Layer 2 of a small transformer language model trained on English Wikipedia (18 layers, counted from 0, width 128).
A neuron's activation on a vector x is SiLU(gate . x) times (in . x), where the dot is the dot product.

Input weights of the MLP neurons that the questions are about. A number n stands for (n - 500) times 0.0021.
n58 gate: 364,527,434,338,777,425,619,564,492,630,266,438,504,750,376,520,539,633,512,393,543,574,575,444,255,508,661,461,516,473,278,481,682,865,481,353,753,421,154,583,738,539,363,508,515,652,709,597,619,644,308,371,539,300,356,374,406,546,327,556,488,396,492,557,306,331,504,579,652,512,556,552,543,564,334,368,449,595,484,405,593,292,351,519,791,446,699,476,456,528,504,403,265,439,524,409,323,609,426,496,434,477,474,544,430,488,671,456,638,488,216,578,457,556,508,432,434,243,562,379,539,406,370,648,345,747,237,359
n95 gate: 500,737,529,407,511,553,590,532,386,444,308,365,540,556,304,406,515,378,470,451,655,567,504,538,782,454,519,611,409,500,645,554,538,610,739,477,306,699,488,609,467,570,544,459,550,356,525,401,391,640,392,500,581,618,519,527,608,384,589,357,552,492,626,576,590,544,669,575,415,325,395,583,496,496,369,531,425,529,556,451,367,511,675,253,512,448,726,835,347,443,384,471,278,337,649,545,424,515,408,362,515,648,715,485,518,582,632,579,504,558,586,198,698,355,113,447,500,645,817,492,522,313,403,538,617,417,336,752
n104 gate: 677,236,390,525,462,507,528,456,445,444,389,572,666,469,553,504,445,625,363,588,545,597,563,596,482,382,333,291,507,317,418,651,493,625,560,617,767,662,709,461,431,424,531,514,389,610,497,554,719,420,524,280,428,661,400,684,704,521,514,454,500,289,517,551,528,702,627,524,708,374,713,610,469,564,370,608,577,649,496,440,507,517,715,545,693,337,326,464,669,400,405,413,679,585,282,454,518,601,593,563,645,643,550,582,452,306,539,632,530,609,475,687,569,583,525,500,427,485,617,600,770,555,461,607,407,340,456,422
n110 gate: 457,600,560,478,570,339,431,469,563,314,759,500,535,514,238,460,574,657,468,449,383,400,532,663,515,536,518,280,383,306,538,304,496,387,686,594,568,417,410,493,539,210,496,422,438,174,379,478,670,408,711,618,356,580,471,323,597,556,568,485,418,792,358,510,568,570,558,576,333,554,424,428,332,334,486,723,371,555,708,518,476,521,661,535,478,489,781,511,607,485,518,475,431,549,170,464,496,607,472,550,719,361,375,587,447,653,438,660,508,355,532,624,577,636,496,482,649,443,521,462,446,642,540,478,665,457,384,481
n128 gate: 408,743,447,536,409,443,491,439,412,539,539,708,606,571,503,470,379,439,521,591,559,444,509,591,618,421,375,426,433,633,451,677,509,497,508,560,458,587,403,253,479,509,607,293,477,450,526,396,566,393,446,454,456,406,361,488,652,640,554,497,298,689,458,497,449,228,464,483,467,613,597,455,420,584,515,419,581,517,395,422,351,667,607,491,419,397,551,616,420,436,443,559,535,325,587,382,555,518,494,515,432,552,240,621,491,419,527,491,548,568,386,565,333,540,438,485,497,629,292,396,431,428,689,442,679,379,509,390
n158 gate: 320,563,365,232,573,582,215,525,529,633,625,580,408,430,508,312,613,405,332,742,622,548,627,530,365,610,777,614,587,489,731,528,256,379,553,275,522,414,609,530,562,452,633,552,493,508,618,397,571,629,415,654,664,602,417,492,261,717,489,432,555,447,430,586,578,623,754,472,364,541,489,541,334,657,548,486,303,479,470,444,381,438,466,504,523,537,308,451,626,557,344,709,539,547,314,571,702,600,441,511,434,673,266,568,442,643,500,432,417,546,228,680,402,473,604,474,661,621,638,665,674,550,429,356,456,275,391,473
n163 gate: 432,497,341,671,522,542,397,532,570,643,514,487,552,497,664,578,421,483,467,488,568,478,517,519,514,520,497,426,623,314,350,545,435,478,464,528,533,486,583,400,364,486,478,544,582,388,577,562,661,745,620,516,562,492,469,387,343,516,472,517,536,609,404,500,406,530,458,413,693,360,500,442,508,683,381,520,470,386,417,553,508,600,438,603,483,630,396,601,489,416,412,603,590,615,483,400,410,626,603,293,405,401,422,413,516,428,662,388,605,563,566,527,262,424,503,559,486,373,465,462,621,448,503,349,503,650,578,587
n299 gate: 527,472,524,490,609,357,352,580,415,684,311,463,466,403,447,711,647,649,490,538,341,476,413,616,432,557,358,837,419,335,649,540,496,521,608,518,396,465,536,465,600,383,621,521,420,489,540,439,654,242,455,416,551,461,447,550,525,490,545,623,348,596,390,292,556,493,262,430,562,406,574,612,662,521,420,239,521,376,444,615,441,446,702,606,504,644,545,461,518,288,455,380,644,710,305,528,514,321,497,646,637,449,413,496,681,504,451,444,511,428,636,675,609,578,489,444,648,701,381,650,483,609,510,525,746,563,678,694
n304 gate: 543,567,437,496,414,477,432,527,418,579,354,438,653,381,577,339,426,484,488,716,504,705,388,741,488,484,468,299,354,535,717,416,218,537,519,540,596,444,496,380,303,437,686,260,538,400,442,533,648,480,417,408,582,569,593,504,864,368,603,661,472,703,243,438,580,663,528,188,402,484,580,692,397,917,648,670,452,527,600,460,609,617,484,469,541,575,547,192,651,609,640,484,550,469,604,327,529,492,669,696,770,658,392,512,535,658,730,605,377,194,735,370,527,553,512,710,630,609,461,382,492,459,512,379,387,440,525,466
n58 in: 189,304,347,348,572,571,461,496,519,419,427,504,626,566,469,350,584,615,531,513,504,454,675,476,375,587,512,400,433,575,591,489,488,690,467,441,734,516,305,594,577,462,438,435,563,557,650,540,895,769,307,444,561,184,524,528,439,470,290,527,515,702,515,545,496,409,566,426,600,477,606,606,546,461,410,471,395,530,317,402,504,542,480,408,666,531,639,710,624,749,718,201,474,526,477,496,536,527,324,613,703,274,205,654,538,480,543,425,678,250,531,577,424,615,270,386,665,214,462,418,516,277,297,607,283,653,415,480
n95 in: 653,393,528,547,567,576,540,653,380,417,361,581,457,672,482,398,443,397,583,574,521,446,424,449,619,31,539,318,614,598,496,372,408,647,466,485,475,540,508,725,614,443,600,557,625,398,733,655,500,511,740,500,634,273,391,396,343,532,360,660,439,606,493,430,388,613,703,552,571,489,369,417,435,482,587,580,561,535,522,569,408,507,629,447,755,514,496,735,378,364,421,255,420,304,399,438,533,579,536,572,440,392,375,409,468,515,660,529,688,496,652,358,613,482,384,496,365,595,486,287,550,571,467,496,380,584,150,766
n104 in: 481,496,170,492,414,613,535,180,346,504,349,549,590,424,473,686,549,325,596,425,466,405,270,620,583,624,375,568,484,400,362,537,327,477,507,562,293,396,424,473,485,726,572,379,463,656,423,520,281,648,641,541,312,446,411,547,401,642,408,554,583,286,322,445,477,530,458,273,632,367,315,435,561,338,481,418,466,607,527,519,777,556,473,440,504,587,648,368,441,418,519,745,651,448,542,631,531,348,711,749,741,648,359,442,267,301,430,411,903,504,649,538,583,559,536,508,636,404,549,468,397,377,581,418,519,566,532,335
n110 in: 356,689,589,610,579,370,372,497,548,581,667,551,535,497,372,621,360,622,454,363,545,487,617,549,436,332,683,368,460,509,522,481,287,394,408,542,565,529,568,432,548,500,680,535,304,321,472,563,562,449,609,459,392,665,615,397,436,396,474,510,455,457,628,294,308,247,529,314,436,581,585,379,465,464,364,521,455,416,419,406,430,620,418,564,581,647,661,546,347,622,666,398,640,535,445,618,576,564,369,614,624,469,556,490,624,591,592,549,428,376,549,586,630,510,571,352,574,711,415,404,542,679,334,349,557,392,436,722
n128 in: 459,620,631,556,295,356,518,443,424,559,521,604,701,588,413,368,421,425,479,500,494,424,420,554,540,473,438,418,581,657,448,551,573,651,497,536,515,604,500,250,500,558,559,342,480,494,543,470,566,553,485,477,544,503,569,515,374,529,562,548,265,762,541,500,301,396,497,562,561,583,506,473,491,467,622,473,509,417,388,521,422,590,566,558,580,302,626,660,357,308,432,474,537,322,645,411,660,474,346,393,541,534,445,641,552,725,446,590,503,463,411,640,314,388,380,395,518,540,526,619,476,568,645,464,633,395,580,556
n158 in: 454,344,372,631,474,430,611,574,658,373,563,516,507,480,463,615,227,718,651,424,410,563,386,510,531,551,563,334,609,600,350,468,682,606,409,520,349,729,472,550,672,665,540,493,673,615,564,524,561,550,563,316,395,493,673,438,465,617,570,524,643,394,609,284,487,493,315,500,523,460,547,759,666,702,359,410,453,661,276,581,349,451,548,523,455,470,550,302,400,646,497,362,545,272,691,480,503,457,401,393,648,461,540,473,566,458,612,476,525,531,661,546,589,524,531,497,589,581,673,405,443,385,530,571,674,507,654,521
n163 in: 472,577,555,517,328,612,680,385,401,583,475,544,377,461,531,438,325,506,388,479,282,425,556,497,563,591,608,619,545,460,332,553,457,489,537,489,489,483,698,371,541,527,514,450,569,506,422,657,410,351,472,497,525,525,477,489,494,554,592,387,641,531,456,586,528,533,643,468,624,370,657,506,566,632,433,397,561,385,408,506,440,707,395,412,347,437,467,500,563,443,400,629,433,608,506,368,591,384,440,598,566,527,491,469,426,506,511,602,604,763,439,530,407,657,494,432,357,591,524,450,428,564,531,302,391,534,622,385
n299 in: 459,484,361,547,505,439,500,575,500,481,475,571,689,420,427,626,323,458,475,506,387,522,450,492,457,500,514,453,497,476,557,659,608,387,568,411,431,492,509,492,368,549,404,591,460,349,460,554,556,456,450,588,410,582,758,469,540,414,431,604,547,517,536,371,545,386,285,386,527,406,388,503,494,640,622,562,603,329,464,617,550,514,534,596,445,473,282,610,611,345,347,536,505,522,392,612,682,415,489,453,645,621,608,480,655,460,576,615,553,483,347,642,527,548,566,593,538,319,430,520,406,347,397,545,437,402,517,608
n304 in: 541,514,599,381,442,693,482,591,592,295,514,633,153,455,652,507,455,429,601,386,344,365,615,472,496,670,427,379,564,483,442,627,647,560,447,444,657,342,606,553,628,510,341,552,380,536,698,600,377,462,372,638,647,514,426,647,373,592,462,588,441,496,448,779,245,320,468,533,400,420,598,447,372,472,339,500,416,386,521,517,339,548,489,545,486,486,607,312,597,415,458,603,497,531,472,240,486,531,380,280,304,371,617,535,329,395,539,617,641,457,291,472,599,315,424,422,497,416,374,515,399,500,650,298,336,391,627,404

Each question shows a token from some text and the vector x that enters the MLP there. A number n stands for (n - 500) times 0.0077.

"Aw": 504,496,496,504,482,609,398,662,480,502,421,489,476,295,472,433,648,432,347,467,540,563,400,486,480,578,435,491,440,567,431,514,605,430,398,548,505,572,380,583,360,509,583,687,512,626,473,640,428,396,414,441,544,546,571,397,648,430,401,532,406,402,453,623,576,482,425,556,394,621,529,533,459,519,516,493,471,352,707,396,587,459,554,518,411,406,636,511,611,418,412,398,548,584,532,452,665,511,526,376,619,567,442,435,413,347,582,345,570,469,546,536,508,476,476,564,727,545,549,295,490,562,504,459,350,376,362,628
Which of these neurons fires most? n304

"the ": 527,392,567,509,587,547,540,420,476,450,592,534,507,468,473,420,583,282,614,231,514,506,504,419,425,531,480,556,450,503,406,368,506,527,542,583,558,485,536,492,555,465,520,414,549,545,315,395,462,584,454,545,539,521,549,483,517,687,435,553,596,528,457,599,493,436,486,537,560,415,511,466,468,512,559,507,597,473,547,488,611,536,473,492,261,481,527,579,497,664,390,559,492,646,471,425,506,497,496,508,609,525,572,404,567,441,577,435,559,278,518,513,397,483,525,519,368,615,426,519,538,521,557,468,476,482,409,481
Which of these neurons fires most? n158

") ": 470,523,598,486,524,548,511,556,526,559,463,583,478,539,446,466,626,446,565,265,425,647,476,512,523,550,592,560,570,560,534,414,551,586,484,489,489,472,479,487,444,553,599,380,584,443,629,399,366,570,496,428,544,435,568,410,448,484,543,433,412,453,543,472,588,560,397,597,607,466,557,546,560,461,563,572,431,480,557,408,563,595,445,553,375,501,409,529,475,633,501,602,514,626,539,538,516,532,641,541,588,617,589,490,480,327,455,376,358,340,394,629,609,583,511,486,542,607,400,481,603,464,542,567,390,530,567,427
The two highest activations, in order: n95, n128

"oper": 484,487,451,489,557,533,577,398,505,467,567,639,411,340,544,675,542,447,511,504,377,601,476,385,401,519,437,462,334,471,407,415,578,624,354,455,576,613,298,467,544,541,489,592,382,369,539,470,538,347,368,532,350,522,456,498,483,463,435,511,442,658,313,461,521,530,421,613,512,472,566,453,439,421,565,528,375,399,522,442,562,619,563,660,366,468,483,497,520,478,538,488,620,474,436,499,623,525,536,411,570,589,712,408,346,700,393,334,601,396,515,559,416,418,482,545,446,592,526,442,409,496,462,569,514,450,523,646
Which of these neurons fires most? n299

", ": 530,402,540,567,484,570,510,562,521,658,520,490,460,427,602,447,432,500,485,209,463,554,531,428,484,550,457,518,460,459,459,398,450,629,356,529,476,531,532,454,468,429,487,432,479,374,378,356,389,502,618,531,668,503,539,459,405,463,546,502,434,544,510,501,565,517,414,536,525,348,544,551,540,472,610,538,474,566,583,436,548,462,489,528,350,487,624,578,433,626,493,522,573,493,537,553,393,446,569,486,503,463,519,466,470,528,455,351,518,386,421,433,511,434,482,500,507,528,507,505,598,452,551,483,491,556,551,525
Which of these neurons fires most? n58

"to ": 428,467,497,569,551,523,482,514,564,607,515,507,494,525,684,547,468,380,327,322,460,537,376,402,468,552,592,401,494,583,496,370,568,449,494,617,566,464,402,592,398,485,483,686,431,443,300,473,487,508,575,579,538,528,583,368,590,650,481,522,621,533,433,429,483,540,540,555,404,344,504,518,623,487,442,440,487,539,399,453,581,489,490,485,365,514,548,567,504,566,534,456,515,473,555,512,535,377,475,586,507,513,489,397,498,424,513,372,478,268,323,454,427,436,473,481,593,548,327,524,602,564,560,655,496,479,480,475
Which neuron fires most, and how strongly? n128, at about 0.5

"ong": 342,265,503,463,473,626,484,490,459,507,665,567,526,371,437,450,503,479,398,467,404,572,559,352,482,617,341,469,426,737,417,459,586,521,464,556,468,635,415,484,602,559,593,542,594,611,312,460,422,527,456,313,498,402,526,411,548,432,530,463,486,404,492,491,458,446,306,505,465,506,442,563,544,522,578,485,532,465,618,497,507,359,590,536,488,383,453,567,604,401,464,546,672,444,394,518,618,428,496,506,542,437,382,585,513,216,503,372,667,423,501,608,556,523,447,513,347,568,470,513,458,433,492,499,408,334,440,636
Which of these neurons fires most? n104

"Victor": 595,470,396,651,533,519,630,480,538,465,458,489,401,480,440,540,371,478,463,473,494,565,514,367,482,450,427,449,467,457,493,549,603,641,397,495,554,457,455,422,564,539,480,474,599,557,403,489,529,479,415,565,422,656,478,303,480,410,523,442,580,566,305,576,444,542,507,618,472,619,449,536,445,446,547,597,400,369,525,490,502,483,578,531,580,484,414,611,390,496,567,512,748,510,361,552,599,501,633,425,545,490,484,539,348,458,502,281,568,410,424,672,485,374,476,400,427,628,624,433,334,530,440,373,439,599,352,577
Which of these neurons fires most? n104

"s": 422,412,529,512,429,664,501,613,425,702,481,636,443,544,370,533,449,441,509,435,390,476,374,387,424,599,563,491,312,503,366,495,570,482,334,552,588,512,375,694,387,491,535,556,489,501,601,464,319,463,434,551,518,534,500,471,581,416,423,638,545,629,493,539,481,494,418,576,424,536,520,554,356,463,479,560,560,463,669,436,446,593,413,464,386,514,408,746,440,548,608,577,481,579,466,378,576,648,515,424,579,523,546,483,497,414,454,423,540,262,466,614,588,424,421,452,368,496,465,493,522,463,564,458,647,437,529,434
The two highest activations, in order: n158, n104

"were ": 342,476,514,580,353,575,648,505,520,488,380,540,513,400,532,534,555,366,567,357,523,574,541,556,519,489,556,478,433,574,359,451,439,612,486,512,413,457,413,576,489,381,436,416,309,523,446,310,380,438,486,447,490,562,422,486,359,496,456,435,538,583,423,644,446,443,586,575,591,281,399,484,405,552,431,369,530,315,608,467,577,561,531,579,451,428,442,536,541,563,548,459,543,625,529,537,408,415,503,535,533,469,513,496,484,353,455,331,443,230,401,353,453,363,502,489,574,546,365,595,644,467,561,660,617,534,500,416
Which neuron fires most, and how strongly? n158, at about 0.71

"of ": 506,478,507,494,542,572,413,631,479,468,491,493,399,592,591,470,599,456,665,306,484,546,444,382,549,477,573,510,404,506,466,395,583,590,340,558,380,544,442,500,488,394,517,675,489,537,256,411,499,559,551,450,527,523,470,420,486,639,492,439,459,500,442,585,435,520,796,528,518,343,483,599,619,578,584,437,493,349,486,489,446,493,421,507,400,428,732,526,553,465,455,494,637,538,495,440,485,497,550,611,454,462,500,398,508,381,493,373,546,396,425,397,447,561,476,459,508,508,426,391,603,594,556,559,507,438,495,620
Which neuron fires most, and how strongly? n95, at about 1

"for ": 382,471,541,484,392,512,498,484,513,435,527,465,305,376,544,451,530,464,620,326,566,469,448,520,408,560,556,549,549,472,398,315,613,621,454,597,525,436,431,546,368,508,509,647,595,538,357,344,496,605,406,410,435,542,567,536,453,706,370,631,533,492,493,543,551,487,330,488,615,424,495,519,538,521,487,399,504,392,630,479,502,451,427,482,454,471,549,588,595,561,577,421,512,431,542,453,534,382,548,539,408,586,501,402,442,409,449,311,499,496,355,341,508,580,517,431,525,513,369,470,636,609,561,558,525,391,546,498
Which three neurons fire most, strongest first? n58, n95, n128

"gave ": 488,402,466,569,471,523,552,512,448,580,544,434,526,413,400,451,570,552,575,370,483,397,580,489,427,421,404,631,309,544,481,416,603,731,569,582,453,416,465,468,268,435,438,467,517,345,465,405,353,497,390,630,589,571,474,462,462,594,508,466,522,439,585,522,532,515,585,599,388,394,560,537,414,498,507,523,568,431,554,430,432,472,620,591,362,572,712,789,516,607,492,428,557,408,493,462,464,609,691,535,460,518,457,454,394,335,463,382,457,494,379,491,471,584,527,565,581,473,388,346,606,530,474,458,515,460,594,551
Which of these neurons fires most? n158

"inc": 406,528,475,628,397,565,500,516,532,543,421,496,467,538,345,637,577,488,423,507,425,594,508,437,408,662,297,469,469,582,424,448,474,337,309,539,546,602,518,679,305,509,500,442,508,533,529,526,481,514,362,439,523,544,528,458,645,534,460,496,657,436,676,559,542,577,571,310,475,585,503,590,443,597,606,526,509,280,639,364,562,577,559,498,421,526,563,604,593,598,576,542,619,383,464,497,595,437,551,520,560,618,603,485,532,288,494,440,564,277,349,664,508,403,402,483,574,512,457,537,322,443,551,566,617,591,422,488
The two highest activations, in order: n104, n163

"music ": 487,380,354,531,592,572,535,492,522,474,538,606,472,364,501,414,394,429,514,280,551,467,478,510,519,487,583,526,403,497,471,472,460,597,554,421,530,522,462,510,464,512,446,310,631,450,606,405,309,502,432,519,420,398,463,484,261,446,437,428,574,540,438,449,544,482,408,549,446,479,597,630,474,389,443,501,529,323,556,497,625,481,455,421,631,542,555,654,507,599,484,631,510,566,535,447,619,535,565,539,521,630,584,337,419,547,549,340,352,419,523,546,472,475,463,473,479,514,431,496,632,615,558,525,471,513,664,644
Which of these neurons fires most? n163

"y ": 516,524,432,617,454,529,383,496,527,559,490,569,416,527,539,452,419,464,454,265,493,577,428,431,431,414,490,404,482,562,473,530,522,557,427,569,534,424,393,492,484,505,525,366,615,492,446,509,458,650,425,524,488,519,448,404,380,484,467,455,420,410,542,525,511,449,577,464,621,535,558,575,562,543,462,523,512,259,586,406,536,436,418,428,171,477,509,563,484,693,405,415,531,535,574,473,546,512,574,621,571,598,459,404,378,449,483,475,488,503,541,500,628,485,407,346,622,578,356,416,444,495,564,649,433,486,603,566
Which of these neurons fires most? n163

".": 382,492,497,573,220,603,494,439,556,643,409,592,465,385,402,436,577,510,500,408,411,573,448,517,599,598,393,415,527,516,496,387,540,717,389,537,412,364,450,643,468,518,444,482,498,451,313,421,548,535,555,542,588,453,616,430,428,577,479,470,554,495,508,511,521,480,532,566,588,433,617,559,470,513,660,562,463,397,462,483,646,462,451,481,276,514,399,519,352,720,331,578,538,497,517,479,607,452,523,434,382,584,602,524,503,581,480,359,604,523,395,547,635,570,475,386,348,602,478,362,674,589,483,589,450,331,480,477
Which three neurons fire most, strongest first? n158, n58, n110

"National ": 494,537,414,518,513,569,542,517,617,495,478,430,408,452,612,489,490,352,329,330,558,573,511,464,481,499,389,571,474,443,405,469,515,563,556,472,495,496,451,665,538,534,518,436,664,425,444,342,515,537,396,543,498,659,390,396,533,537,508,491,506,558,478,562,395,410,518,551,516,612,520,618,495,535,733,467,495,258,529,551,572,422,338,578,398,399,539,517,375,619,284,589,595,574,446,498,589,382,391,597,565,455,659,604,552,410,584,357,443,460,664,503,470,475,544,607,443,510,367,375,568,440,524,543,547,465,550,514
Which three neurons fire most, strongest first? n58, n163, n110

"e": 447,483,469,415,519,571,529,434,577,520,536,478,397,515,321,540,562,613,449,483,351,481,397,501,450,566,546,455,448,632,458,440,500,586,329,605,440,584,327,426,590,509,539,672,470,580,456,548,350,467,551,393,579,539,561,425,482,390,529,499,530,471,545,471,478,484,605,458,418,545,554,618,448,497,396,545,587,547,649,485,539,524,450,506,308,476,223,651,582,423,563,401,679,586,344,390,533,514,645,517,443,738,558,410,382,320,349,524,609,524,589,473,562,455,378,490,466,499,481,455,415,378,409,452,564,446,515,654
Which of these neurons fires most? n104

"\n\n": 635,430,597,487,282,449,498,610,511,499,425,470,443,433,418,520,605,378,549,320,456,432,536,419,463,650,580,364,468,505,368,386,599,443,348,599,550,400,508,413,381,447,441,566,404,544,567,406,381,456,608,464,666,459,426,432,358,466,510,485,512,410,474,617,477,507,510,497,472,361,558,546,588,409,575,584,514,553,486,535,587,550,457,483,477,453,489,582,422,736,431,602,656,601,583,557,446,537,440,684,591,581,605,550,496,477,587,465,386,560,411,449,427,534,520,486,608,591,548,362,518,513,570,419,528,411,462,440
Which three neurons fire most, strongest first? n58, n95, n299

"ev": 424,573,500,448,407,576,505,564,510,475,610,585,605,406,496,510,567,448,364,502,349,594,481,376,454,612,516,365,351,536,430,577,474,497,186,535,505,595,432,601,430,509,566,577,482,607,422,396,466,490,418,221,579,395,424,448,591,407,472,458,611,554,534,442,539,556,569,452,499,560,531,586,418,530,497,529,512,277,497,484,558,472,480,627,416,468,430,448,643,515,319,403,546,468,496,517,615,548,527,471,460,596,471,362,423,373,452,374,644,480,442,592,495,460,511,484,485,655,583,615,292,505,619,505,491,580,483,733
Which of these neurons fires most? n158

"un": 492,425,518,570,522,631,577,498,557,603,559,547,476,510,523,549,678,520,553,540,372,450,510,244,346,549,471,579,500,638,420,591,577,472,453,496,500,558,279,449,607,416,485,519,395,533,402,510,386,392,503,451,581,525,505,523,607,406,370,430,496,498,528,576,440,559,614,407,483,503,386,456,469,454,534,550,507,345,652,480,593,540,506,445,363,435,446,567,429,634,298,448,599,526,473,500,575,380,503,418,572,590,337,485,513,251,505,315,560,389,437,466,647,300,327,512,480,599,545,391,434,470,582,401,364,438,536,620
Which three neurons fire most, strongest first? n158, n110, n95

"on ": 523,364,490,603,400,509,635,476,590,616,558,543,418,490,555,508,529,405,450,335,500,508,511,496,391,533,608,495,539,527,448,420,559,561,437,623,590,447,528,527,505,520,461,574,533,455,300,437,413,508,387,448,593,554,465,393,456,572,360,376,527,567,548,533,474,577,576,358,550,332,513,569,574,470,612,480,442,546,600,508,328,584,373,517,482,384,586,521,434,638,317,460,547,436,498,482,550,508,596,529,519,669,429,386,371,602,468,329,504,461,326,494,594,549,483,452,551,617,357,502,581,468,545,636,425,463,519,610
Which of these neurons fires most? n158

"people": 523,303,428,507,593,626,549,548,520,470,534,500,571,418,462,443,495,492,462,468,413,548,459,349,554,425,372,488,298,481,456,479,420,517,427,615,542,476,370,471,375,397,417,502,512,435,459,439,473,410,476,401,470,513,478,509,548,517,644,426,408,389,347,424,519,540,405,555,324,456,507,657,528,458,733,514,434,399,486,428,575,456,558,647,414,509,463,490,551,448,601,567,606,705,551,549,596,465,504,497,450,408,527,397,339,445,626,410,535,217,511,719,419,399,435,440,260,613,411,404,567,497,555,525,595,451,617,404
The two highest activations, in order: n299, n104

"ational ": 453,504,608,443,544,553,392,548,517,503,524,520,465,302,460,511,407,474,442,271,543,489,550,510,493,613,515,565,463,566,453,491,474,601,541,479,582,506,421,489,494,596,486,253,749,454,526,376,504,450,440,511,544,575,465,453,386,553,373,387,502,446,516,544,454,464,494,553,511,461,614,604,559,519,621,496,634,297,470,531,747,385,494,561,537,544,533,581,447,477,422,548,518,541,442,469,588,434,481,682,530,544,672,397,448,418,464,386,450,399,548,530,611,548,455,487,503,629,442,448,535,592,483,545,599,531,523,435
Which of these neurons fires most? n304

"202": 370,625,506,632,506,616,566,559,537,502,589,489,488,325,510,437,440,561,438,522,530,535,486,446,470,690,463,672,642,570,355,461,555,677,175,681,422,509,573,310,469,465,428,566,403,507,497,404,513,482,405,511,433,520,494,474,507,492,441,352,500,469,340,444,497,488,496,509,614,693,527,616,504,442,486,591,349,355,588,462,489,559,427,451,492,440,628,637,576,633,323,425,474,553,438,471,514,513,482,425,706,424,662,480,550,399,478,424,470,354,537,560,431,422,432,517,451,612,292,365,493,552,558,564,553,490,480,472
Which of these neurons fires most? n128

"Ch": 555,396,524,556,381,575,437,612,574,516,585,472,469,415,487,583,501,381,398,379,537,456,554,430,513,486,504,496,432,639,446,441,478,483,322,496,379,545,488,581,562,516,583,774,516,683,491,536,409,506,458,558,611,520,440,529,597,439,447,425,579,566,435,565,498,543,505,453,348,532,470,551,434,415,546,523,451,440,577,438,341,488,521,451,527,476,504,513,408,461,567,412,668,508,479,389,594,323,611,391,495,510,528,464,471,572,470,219,482,609,584,524,426,581,496,448,453,493,366,420,484,463,679,444,471,504,346,535
Which of these neurons fires most? n299

"career": 452,490,531,648,488,437,435,590,499,424,549,611,450,330,341,376,688,556,525,510,645,507,591,402,441,583,616,389,559,531,452,520,521,482,497,612,590,488,471,481,440,470,502,469,504,391,411,468,402,469,389,525,622,611,553,403,394,534,530,574,436,591,287,505,515,555,482,512,343,376,574,619,505,426,508,596,509,506,523,480,716,467,499,582,623,422,370,712,331,480,436,429,545,605,557,547,598,459,531,529,487,607,631,288,503,364,564,478,451,431,473,507,532,529,444,282,400,547,480,343,510,571,659,460,571,532,431,478
Which of these neurons fires most? n110

"at": 409,675,384,549,398,514,659,538,463,511,388,537,426,389,445,577,341,501,498,497,381,604,468,542,342,436,467,563,356,641,493,432,511,232,379,531,625,626,368,760,490,462,481,426,675,557,398,385,435,475,516,467,575,574,576,487,614,459,587,487,530,428,452,573,372,469,544,568,621,511,437,473,523,497,639,535,509,338,726,459,598,472,373,434,356,500,366,534,541,472,406,482,625,600,357,408,669,561,371,406,597,539,478,590,491,400,350,410,481,331,478,432,476,497,452,504,454,536,490,401,374,376,518,472,349,504,490,535
Which neuron fires most, and how strongly? n158, at about 0.42

"forced ": 510,603,610,500,411,340,490,452,509,542,489,409,449,432,400,489,573,371,504,414,497,496,417,530,328,372,486,513,453,605,537,529,499,691,609,538,404,537,476,548,572,469,473,502,477,565,539,414,444,579,437,530,457,569,412,518,480,553,346,557,543,437,581,315,472,636,745,585,402,414,388,633,532,611,500,544,578,426,640,469,460,486,690,475,336,515,500,672,435,762,617,394,573,468,422,441,483,475,452,543,427,459,411,432,390,384,439,341,479,403,571,250,492,586,519,515,569,613,381,467,689,491,666,548,524,477,664,567
Which neuron fires most, and how strongly? n95, at about 8.9

"aj": 466,544,513,476,482,520,517,615,548,423,598,548,483,366,541,542,418,511,362,476,369,312,363,547,561,544,460,534,440,638,385,613,484,458,386,497,507,619,374,555,420,413,522,554,427,566,544,436,367,469,361,390,548,376,482,483,566,401,586,408,556,502,410,370,468,609,533,390,509,616,463,630,368,432,563,431,358,236,674,460,486,591,384,478,394,460,471,473,473,440,543,518,720,479,380,418,571,352,490,358,578,587,475,563,433,342,567,348,533,380,485,586,468,485,489,574,413,529,473,541,389,514,593,497,418,393,376,613
Which of these neurons fires most? n304

"Luc": 447,437,471,566,447,537,493,415,429,450,429,356,449,457,500,524,616,428,395,466,531,512,467,479,480,718,382,351,509,483,376,471,489,368,344,538,536,549,481,504,378,446,518,633,514,465,472,545,534,442,478,499,421,538,493,456,477,368,473,393,650,405,529,456,525,618,593,543,473,539,518,585,472,504,548,517,383,366,542,494,467,503,495,537,567,507,452,588,444,390,471,500,702,413,429,454,546,479,688,278,535,540,490,441,442,469,628,250,485,448,375,590,517,365,473,433,511,571,636,454,372,591,610,463,415,642,314,682
Which neuron fires most, and how strongly? n104, at about 1.3

"Since ": 554,448,546,423,372,525,627,494,478,579,557,570,403,384,524,374,539,535,386,370,558,599,504,402,392,418,533,479,446,640,507,395,485,476,392,599,498,463,476,511,404,382,522,435,616,387,286,411,545,492,659,543,581,629,498,439,277,651,254,426,557,558,386,476,517,580,413,473,377,444,501,486,643,390,593,385,439,551,384,393,489,505,537,473,464,403,497,559,570,686,378,453,506,532,559,489,612,425,521,465,518,429,365,503,320,502,442,404,491,378,499,418,405,565,534,543,486,676,530,486,593,567,523,598,619,583,588,693
The two highest activations, in order: n158, n304

"x": 510,422,454,444,200,527,531,518,590,524,581,404,422,663,372,481,438,524,429,428,375,504,500,302,474,606,448,434,452,653,410,440,483,385,230,495,435,512,336,480,486,352,541,567,553,643,375,433,374,454,452,438,541,529,484,467,545,464,580,487,543,379,517,477,479,366,534,404,385,454,507,566,447,515,470,609,549,631,594,318,525,471,405,481,420,450,347,633,463,347,484,491,603,515,534,502,526,487,578,348,536,520,468,321,622,444,297,400,632,489,539,661,646,484,434,557,382,566,399,446,466,556,472,485,548,419,458,477
Which three neurons fire most, strongest first? n58, n95, n304

"dr": 496,532,551,500,498,495,649,644,532,430,391,592,467,354,464,550,586,381,443,468,465,547,463,410,409,481,569,452,429,426,482,508,542,403,347,385,632,504,363,622,258,615,488,544,398,511,496,535,268,352,389,471,580,533,640,635,486,338,547,535,673,470,423,474,477,495,457,554,425,694,595,571,346,479,376,465,523,359,497,412,539,522,272,592,508,552,527,666,426,419,487,449,538,561,484,438,476,504,583,438,440,532,484,469,573,515,403,322,556,419,482,566,470,482,530,475,384,577,507,369,434,529,450,538,481,583,371,633
Which of these neurons fires most? n158

"ak": 388,409,426,603,503,541,574,579,502,506,471,553,466,529,392,465,517,516,571,462,493,542,412,485,326,540,474,566,467,678,519,469,607,467,461,487,522,660,378,664,367,480,588,555,542,375,422,585,537,524,494,495,635,592,570,475,713,431,625,505,596,327,508,354,469,449,498,549,533,593,483,549,533,541,673,548,538,603,764,549,519,458,530,481,451,581,500,699,555,515,574,404,589,469,586,446,686,558,385,428,585,483,572,584,468,309,464,405,598,595,505,518,409,517,454,561,745,597,479,348,553,560,510,482,262,392,403,500
Which of these neurons fires most? n95